Layer 5 of a small transformer language model trained on English Wikipedia (8 layers, counted from 0, width 128). Numbers have three digits each and are written without spaces.
Take only the direct path to the model's output, skipping the later layers: a vector added to the residual stream pushes a token's score in proportion to its dot product with that token's output vector.

Output vectors of the tokens that the questions are about. A number n stands for (n - 500) times 0.0051.
"aking": 379620574406723465474558346676318596514474597449440523579441570464414257307321526480559456647615436504922420577457535369546373239492341463626604599654681333537589379172615392612410595538745668408800430380492381602327593355535400424623547376470442525884746702500768310369427314500562443461528546422529342467556394564727445484487333350448116712346500305541360459496484508682554612292548
"overs": 356383226645428381230513349488451425545705226481385583450200582564435666611624589560454492713445665496589254772360540559535553565735517258676522623380383531654617411546389328592504455448528295381336581487435323531660267217281452524467771376407640665721820479588563464546516355385644514725640671492570656384534582571557448449441375842340342745459557285556320473315306738561474686547574
" coach": 459677349449695393500612636474667605517406618449528529389209533605578649265399643456503253504522381581465328614505446532377393396166561542524496507625485584636654622463346460717536240428412339464731573600504481685464623377420441468533573397365782359522511655371637369291689615535374438768341478539772719410617588519706527274719370607519579695429405256584500380420391683523531575569559
"ifornia": 241728402536644187434495267450545609521639744454423513291577545504575611551749572615542328653505320598538566563522600359395371384258606307742424280631578335652681178450696535535241212387716663257584549607412334487326505515449400694518694204510461618579571622643689403287513413566419795529307609288758738218537330272457527236421467680358612658842403403549479376491297585667245627495707
"inent": 419684341472548418485569384450306575560372606599229504372566459601421523496783543278377270521515396586613407518425472390328570740386338300577509389563683294771627462574543307605401305296407457520757534652492316567295703408192290638699618524323331478389451664542538334554782491449739606319521680473469698585858266441768525713428473347243460512699386419548578358500472713603257472351479
"ford": 486347186388496413455453455550496561586397744737459424190448492442540382496683571336560416801491405673493440550546562453327532475288504704425440268471599426567513500449304427717348337350511684299519592398485399583280347517596632572553604299439566790637627685543667548435282480479381462463474467496613689313512538569798465270595500640573638699583355426611714291508318706486496440356526
"ational": 391591252427666419252402624530564672290488413496573512334684608527407605518496424257615577266536226279601332714402500565505718347275219329673464643906470518596802350505597562421648462628542522500516543643584449537438382415516545647543517530272409742629626731439644588354675450467515600374653307560473594512817111405495512351696559622513275608504626491652515512696504786791267433302760
".": 548456574480428523563434577693426428610495450566401403462529490656575439503445535527356639456542560378581545505531712628378384510621541564387648585457471630430351581529444528408653443608629533578418653392475588374562564513504530588405551689509503422483362542550606677437408534407638452519563409587387552642541540465326410465237555500538464402480610523520578522468716458372837432642494
"lish": 356522308354546517270433486587294834492585891540408674371280623453579538424729435511452487469510698540395316553521567333491468659368385356458613529714514514560637471245611412492645590268395536313607544472643356603125564272467409697534487540362625545475369652579438403427332468523194605627389799439422672155570236278582460217599382513518467642865656540627170586329378685692446694279603
"ions": 431562270477508480322534478636475533519704374470487559545565509470368656436479411406492583479277208555342278619023679741565478642582504439648465307411341540604611523399449432408473697215516551563449605602564437312500259441396587602389576571570361884347786594420613488690652601605218778379520619697387357354500476646583518331482696647404453735443367336388437336282520775642466819551656
"ificant": 232740259571444110349686443627182393341745604674329639559555415535487619545412768282437427530073389365596369632494678303413541403531505581680357287855511605613626374413750425401400297435566710519818591667619434814231355409170546440708396120588439485788638797525713207515495505343471522516418691418592756392761462338675524440796385708534584646548543480583483551421434824560313767236616
"ilt": 379426745306575557478661390643378516556492546493469535459366455463493595449795596542685660626544663605550262496199670569435331159517141458625329609579616227725903509177685484413566394469556689174439580553432336450362418464464414383589444237461370402453724513604658440553540600459181545509480512554478589356442254562578457550691511721504465500671716429597514260375301683742538450500691
"alled": 304368290617522366603598191432330360402790583455452371530317312329457565277410614458662333338511536402800303445315609351600323244344140479303382526868546607479685256410407422452680352591535607496639639645782365693229256396341623479522667707534687726547482551413670202347461519444511789681406699513724769450591464477662522555392343459486586469715725367687680479596329462506415687242487
"acy": 280695400366568544585559571601347531704595487548542412383206568305389666523575459619285615423140329423541302527250491483505714270334437316837657483618656495713707192250509364436167715492405668310620420812461440333357346529406528697561633530266623440546556778567675547205500514483363690290504458409598775488946370482612517347586516558478176568487569370530748537688406404538495638365417
"lished": 316475187405481387277742250540332645288760839473489524347444746504530726444659528391404345515638594536528244678536447284605347456490317293527469306607551676884576472284797577461656253390369270285672533468684305495153500248350401604619408597463606568800471526682530244510572431320303698797347581551553643107525171495716508322673377454525305591826723500730232575338427780641381600215673
"′": 460332420394624390359504550389373625496803274473445684458568500631559476690513604627480238720289615610444630650407715427333477514504369223425141190767332440588354162538513558450384300364508575397389512592525307549598291312124756691474408520536657666530433713761500346551645363368392519449631566657618576385509492560459547373309387395478214529777559378695530383369504496452156615535517

Output weights of attention head 1. The head adds the sum of these rows, row i times number i of z. A number n stands for (n - 500) times 0.00098.
o0: 360393628380408503450445558609515354466645498633440395427461526507629412560521586439407516588597430314475511805645658467440532420704479632455534675564658608668477509603406719458622570618666524646476583535607339366306684424539608357585495543423465420452526438449784484423393613454337554356581396595544410560389429644505636682421653485581495658527299544656559379437576454538415408410403
o1: 487463524412390474453737551597407440621473488410591393554383485321386636602453634604526605635435460730501468581479434550579698613561594360601472401508413604428216624686429570300364235334294553476619519506609435776532337356550525394436623640397622640445833582362475307382546428491413450353563418687615349493457351439616551722571427695682467332406575476573452583498507522427630408487416
o2: 404425494523400676702642541758431337524389577574520631693649463327432648635422458506475764621520539320543573627581374578417427347265536586651428573346424469595402358510595254530352256545577555624437485552339502636560591572308373519500586409573247319387481483546412301485460706438433303410502513511498705406442389601592415522534574423548594425420597550656414743556532503733433508589457
o3: 480502449546475552585490471543411438330591557505478259482619229349374467507423537502579361488486632606493581449562324486427616553405518568553453480577512411281575416479467512423486412557435285321368453419377464425478324489437463454440440456563464605485363526548297590643279541469513379478587438420615642331419597453451409578482422439430509544423419554318481633421375523433386539510614
o4: 304235591642242481619308295418421600387683525463521357520530508463404691456437504294535388378663624610405560568450372622490366594405358622774423803554525644516604300514455807444674552503416455531433476322347480343326566495521425475551564573480553482364232515386464581554414550477450525601442508653489467664384313686339448502557566331495319487433350490462434768495584580424392531495694
o5: 622437566515379581509477668601438643548422435536399584689449616568550574473543321564444509518580583414593502637353602531597529319430592456577535586502316393637564301533511408458459575461336527593631436484718640688621526608456428573635639624363454428409466516525486488578667492579560524545586500584371449477544394514464302453541402536538497351449598533459492517623584493593577557518540
o6: 595552339429532527489500595581679475661550531382511536558409531465462451685453511270422489549387400535293450613338569307460650567500327410598461388481531572468443666509555402608421458424548643518580427519532493710551339463601426583549551587376626485445845577664470419415537392654416603454541526506523410337487593465554495681560192600579678506342470468546486446461538509617529464442301
o7: 388560615611458665682730551575532446590545582498522450377364556452380649509439338300378601460693443411455441721571549548596534524373461521711521606471450577745364268495484518474502455466974405503521483497634736461442624547524416395549487581582338299434764389451573513410670562415447527582427451495545558344492568526410483498606502345495656441621468563571456445433510515444477497604652
o8: 564482565401399512427554456546326319478566430478501467410448521502593691480422571686521617454655587609612508671504538748502406586639701571371366742486397554609657640409545615438626546573285518637543586491392372441587517342549557395463480588584643618458517436519636552520519563381313370436645477646623463569540289629692504761590554279574202385612361636567377574501548566460628455496447
o9: 654541561350496422484517512542819503526513685540393339533635483516359294451640640718405562647367620495819656360429629408441559660561497470287545397539265304717406670554359580426321311429418535307507529501531402498657459420315509431382519442486687473443030366474525360254352694475455414476569482409627464613520380428647468404358655609604607410621701538633526367517385494635470461552545
o10: 531453516617475449553455443468562388493563695440444464599557449416282500564362381289573471518471489562610502535482457446542474622362416618518521354540349489474491402591532452678350251315534594304500517455520454458472488653555504489531417460490429549307446533451341511473382576481470507378516544452658446561422517575518418259481651568511601412525408428522451686531508586435453497543636
o11: 610607403338629504325529391422490438598531557667632538467591378599409470552642768385446579627651431564689595244571511486491303644515654416356398393620536546316511784729496624570484363445449507397402625260405347401348542489399459448449601532466487649446282522450246500591384606480507313421522535501696625574557589496552586503339569526368281515538523704823420496571477716568614502301536
o12: 407587735440402606411569617565348593573338350676322392346380584614570528487548276443381803539673304574593451284628584605562698405540685247572771527547584391502599473572477516456410608324490308666462675726408619348457626667617567551693471663359352641703645283547695555508666333429579443324524355455413429477390416353382535542480593474453423665578611650624562371701525444596504326447648
o13: 531487523418568670548685396549509431598517348529633500420465457507622520493622610541638448621387297349360497467646414513210668517529603314530610504505566639379339568621570422661412356595621493663544625601488450610453493411486721710422564461749152414587597428492517351511459516352394537283421553404676493422628367682544517400379452372399573570579512370791428543557536491520370483742451
o14: 348491424486484421543529488591574428403456574636392677484530442443354380515412493307533638440426410310510507554409514382447361427490407599549545370496379335517576346590530339584478495616651559369554482485513411583648659575445419617419467415488571380376418555592415457554424508472623483421528565408356642400432754505536501379494537678515625467473416437526603537488460511504547540475228
o15: 539455492548513524439416431482539475410734540409502219335507329642509495494354674312597371613495537631361441492653537549468483488685491507530578364624587529396585623682368650614513418450455681406411538514438369484552585410673520373482544478507646562499445587592511434404347282450423589381508539470551557574497577573428415725458546570504465496393378554573465515492339543534470414546378
o16: 559360608441519510374622487550569503552437520569366376515313608593659568530260518448682647479561303297584424472508686535603493419498524440373815423589688475530597579348499503543519514449535697585480618656604338497547580592685316452618547476563445599565484250439628300391470262380468515206438465376441353625429412417469499721369735385525496364618412483540538604472463415453471332548430
o17: 553522437577506570464340552443499503493377509441443569480513501581494571579520427483401667410657422681734521337436665471695183480358423589393503477460301345645697479477429575673546534471546720380391615433476489364479633350477263520613481508420602466523215442592398527393597642510556424469689527497508681505619561499477445487453388570381326517489511503326415514745405425496606569537397
o18: 432378526613597243569340445595532498541622612478454636396552498484506500722463381288524622502506385641490595706376445446628370668474439533579537394611440439497462405532607496628527434345386683356547481377594455469392579766746531663578418464289543516377450513661502477574442471463533649260587743556609446402569576592494594228369529661443494286577256446827456609415545608474556540316558
o19: 669621404528525457523501486304603250511452433552493405542382400390485509638439366419154440375520487550761522401486626494594585515579439506199461482616575489575499589602593559582591604362374394495417488587427352564354403492451647414539440632426330556488589377518489490761557380495467449676318408418457418609312634323385499486431399380522657395592636541257424260503576372606580414356536
o20: 431430513475318445522435561576540550424422503452417381542543509477409604497334378713535418336463572569498524597452475540635600527509497524537494471527585541526487525349435502345508534445470317566495464407500551532462408514599325615542551590381642503492707674573439582488391302491455583606482533631360332456346455332468448650640304609484506426402491429465451606379598590408545516466568
o21: 567538569544452382643311534458480596590721559418528446312391421311367602675609333415308519521453526825539480727480381553456545509538451450662415501450428532673286326554414425578575507462325505536560366438531608528563513611581508381350316463516453439419702479602568465455485695419563596542606586566538422381535525493476477407510392647617507280665446452588535512504689507472542415608678
o22: 511378512550360599435468511391580590619455306372503368708098550579476551475395541445576536375502535505489451631503531656502450410413507496408555677383666550513594599306468450735539469609470703680454592426528367607537410493640282501482610510713528423595536352553620434307547338299443345491459334398577500647624362493590664711449493234595329496543377585472450815354654398464489417500542
o23: 447668416383500444569601596528364396576499525523508204494489460437336342608588587491476704450552573621491479428462437366592531500553577464376583412605391456590468536612438528574463368406480426387412404473531431569455418438460481388553551482475496612554650514582430570506530440541598539540440418347547475345486598481576592582549407481459504518452582626408644474543462503505582388497497
o24: 563567325355354512416516519366424479544494606422693410610534591439358601519544681423544381402465535552546612342503553388691392434496480413519421538460375668433506689520503626453536436476369538513532611348413561454487511345371369391553688569502666465570371502364447491286687439457506436717535401505647619658563450422575608630565472387435239505423655546458463448516523555496533560363511
o25: 603728395517692445581362550491523329538582380431585798414381471485468407468535559413255567322475455452640404590544453441510235483601525447238501476493501491647403446470629414774578515685599689491482441410658386582477586449553725491536333525618522580583751365613564470551730472479540599464435409343578503511579630731479609353411545516513514488782558542459485470449745415553610575483298
o26: 659371596518475333428332682569569519545611420427279202529566418611519503556624392589261508476403510682643437679417523521460600639541637382480582442622304433681623475618358618498542492316290520446446439616599545365622419576480596439598433489342437565438264465638575441601515616439421582408753524664725391352584231510352471344438536577470526415592376439487598359532533612645562411646654
o27: 495633451565518497678391521527775360372473381326412428653506521338412338488422503678453329528425711311610559575503403299499513464497274479351541472369396499718483415466429478469517386571532389306364339558615545474487486398437541325427423320605542473479509356530599517318417607526429440726501490211632649419505454511652593427399652512459729593562398366333499483331521485484314456572575
o28: 444574457377610642481696482398558523542442607416485452249506457449252469594817659191468554518627524560431358508454461399337432522448542310531555585542266518704353590747410512579640390405715712537541440651612659422625462440513547414347547444702476380573641510467484346276546747517374451661639492458639641291656342544479616421639386585311450565417567466620502392619447606505531524548597
o29: 682452508395596458416430737631381690409463647474163321198484431676639319489640415467486524477593410526378183420397636400417516406594633452595669380501336378626771484429437488532681538461247496401510369564523609528688546451465411605557474528544454567643336512591513594515365460615519467478734499510274321098637323484458405404493465642321539584401512628394537480518354505414489474610529
o30: 834598541519656438500426529284691492614689330470441259802417258586573433459521429400307280497509388555564392495521548640435621421443547519421588558479346459622535458606380559595447505373403556594594341663482414670649416563419450435611487546428244544504462535559488590734623541555493459450551532468559402442471437634471446469464327487426623337512367587264558355606453372603579442449585
o31: 550426471582335632618532427426401472530526581390634333504493549430449687401562579635464451365574469743545374502496324624484568435341543439543387699486316717526514533241498566567683407556467466551571493414386540409494437404521522393296451575694580561603603305465428611345574458340272507575594458400643536564596297665565636572611465257525294542618509435446311581396666483487521536624685

Each question shows a token from some text and the vector z that the head gathered there. A number n stands for (n - 500) times 0.0069.

"ud": 596467374538458353715476257784570758450546410581528562426476418477343430581276428369612458568420
Which three tokens does it push up most, strongest first? "ford", "ifornia", "inent"

" Che": 547514547483500552407481734465583554580438475339453607468522511468402437544563487416492474280555
Pushed up most: "lished"

" number": 617395439485667414515598443376421589491515412541483589348441454366526446710308453407551718489499
Which three tokens does it push up most, strongest first? "ational", "lished", "lish"

"man": 584500465417412627539525311548477669433567362599602440475482421467495353645676290471420329531704
Which three tokens does it push up most, strongest first? "alled", "aking", " coach"

" ": 521500540521506623472468546536618484478519536437550623532390506406438335538446510453456460296539
Which of these tokens does it push down most? "overs"

"ard": 363417368577598514354497554391458594623205442521336630542713619450429623628285491645646476506628
Which two tokens does it push up most, strongest first? "lished", "lish"

"win": 441607536677357633575508267524623366473611391537539515452414639506409498481351678594469460344593
Which two tokens does it push up most, strongest first? "ifornia", "acy"

" W": 472415363633682605454454563457511529442450422563509597623268490502417388525271521452554568522519
Which of these tokens does it push down most? "ificant"

" el": 350421490400451693263507402580431574701638218370454587314527369591515484632462565545552535699561
Pushed up most: "inent"

"alt": 794426317664199289718597540515577460451644629567477687586526558580566628403779495951400491563486
Which of these tokens does it push down most? "ational"

"ord": 578460557405328484754617655262558532386611800559488732631463325573525543306807379439734522688544
Pushed up most: "ificant"

" a": 309404596527497569473427549648533503426534538449586562511453436436380259462442468511539518402499
Which of these tokens does it push down most? "overs"

" hig": 519483489424513609541487473524532533475562477535551557501477495461482376520404543484517497468534
Which three tokens does it push up most, strongest first? "ational", "lish", "inent"

" Wh": 258834550643368357668393444627428554349800395653526489324422529497523662592496429512731410473684
Pushed up most: " coach"

"2": 636445538424523581317454534559422373659636357692854502376450322443700392404666662636350550558644
Pushed up most: "."

"and": 545489332703729459487649516259511531583466309536589527902369571517629470420518460326281244342639
Pushed up most: "lished"

" of": 347441521586467415420569525562418443460565402453357519196420449518378476613389406533567441402582
Pushed up most: " coach"

" following": 546465536472585521506497498487568355457550396434496445485420536543521372412347548505448524380508
Which of these tokens does it push down most? "inent"

"ne": 437333496506493402408530473625631734660581531671600795585586400396407471528478630368577538753442
Which three tokens does it push up most, strongest first? "inent", "ifornia", "ford"

"ese": 532622203454308540700472418528552587447601299526394476601437447591263493565719604576631397373541
Pushed up most: "′"

" |": 517538678537609655421506713590513416478410462462421606504470509559353420489350748503604480626549
Pushed up most: "ilt"

" top": 546498526442700470421469557551456557567468319576601500440473498485463367629221623472611560508586
Which of these tokens does it push down most? "ificant"

"6": 523458474542508470238519409706425634519576454481220448355426392419231366567357648742731480477538
Which three tokens does it push up most, strongest first? "ifornia", "′", " coach"

"8": 395540719504257600660323503431384264278350688451578513298508715427508439470560450714367390418414
Which two tokens does it push up most, strongest first? "ificant", "aking"

"ow": 605625536428462473465554394630666652433290658433538571603760457683415515416657504683482246700358
Pushed up most: "alled"

"g": 318701547475768696566450385370633525325384527549251372744500658715278339582328636486355327533553
Which two tokens does it push up most, strongest first? "ions", "′"

" named": 406575631566577556540560522425484436526512459494469556451486597589492564505400477477558509476649
Pushed up most: "lished"

"are": 330693675539249760787410578370384435309449679542449485487443452442390426528521649464521560541473
Pushed up most: "ificant"

"U": 560280510706698460421319495436642363409585563606608401617411501520476491418458480711316393555601
Which three tokens does it push up most, strongest first? "alled", "ifornia", "′"

" Bern": 535456518444503458660509509518503458376524482409702593479515588453583489551367434447387474399512
Pushed up most: "aking"

" R": 404466756632615662368663417256571272537705531427478458356461587536596422467377466702532413647572
Pushed up most: "acy"

" the": 590469464427514597524529432491446479490609526524569603437476444491498320505379551472519575498510
Pushed up most: "ational"

"ic": 512524413492362485508509706484548471458507169328436468458245516588699415578495597630557521510736
Which three tokens does it push up most, strongest first? "lished", " coach", "overs"

" imp": 503535520467467619544515481547509495511578419454549498449529524442437477506449516497472521423537
Pushed up most: "acy"

"or": 641371312669379504752293353363618514540458686605455280664503517537280548405773313582340436467311
Which of these tokens does it push down most? "ilt"

"K": 594509581663285435375410502674692586649511740816645600438522335442392635392442546709544654528427
Which three tokens does it push up most, strongest first? "ford", "ifornia", "inent"

"ating": 526415724490395535464279449330313543375559941356371607668234372644432518443568438539651612406338
Which three tokens does it push up most, strongest first? "ificant", "ifornia", "ford"

"|": 543507456469402553483509420547590448501559482490586583507414554462466403566432529537573488326534
Pushed up most: "ifornia"

" Arab": 430475432471473429490429615575467517482480496429648568480522639393523399483320574539448574399411
Which three tokens does it push up most, strongest first? "lish", ".", "ilt"

" Michael": 316440715472467547433465594617570459401540616486607578527475469413438373418321520473497565307548
Which of these tokens does it push down most? "overs"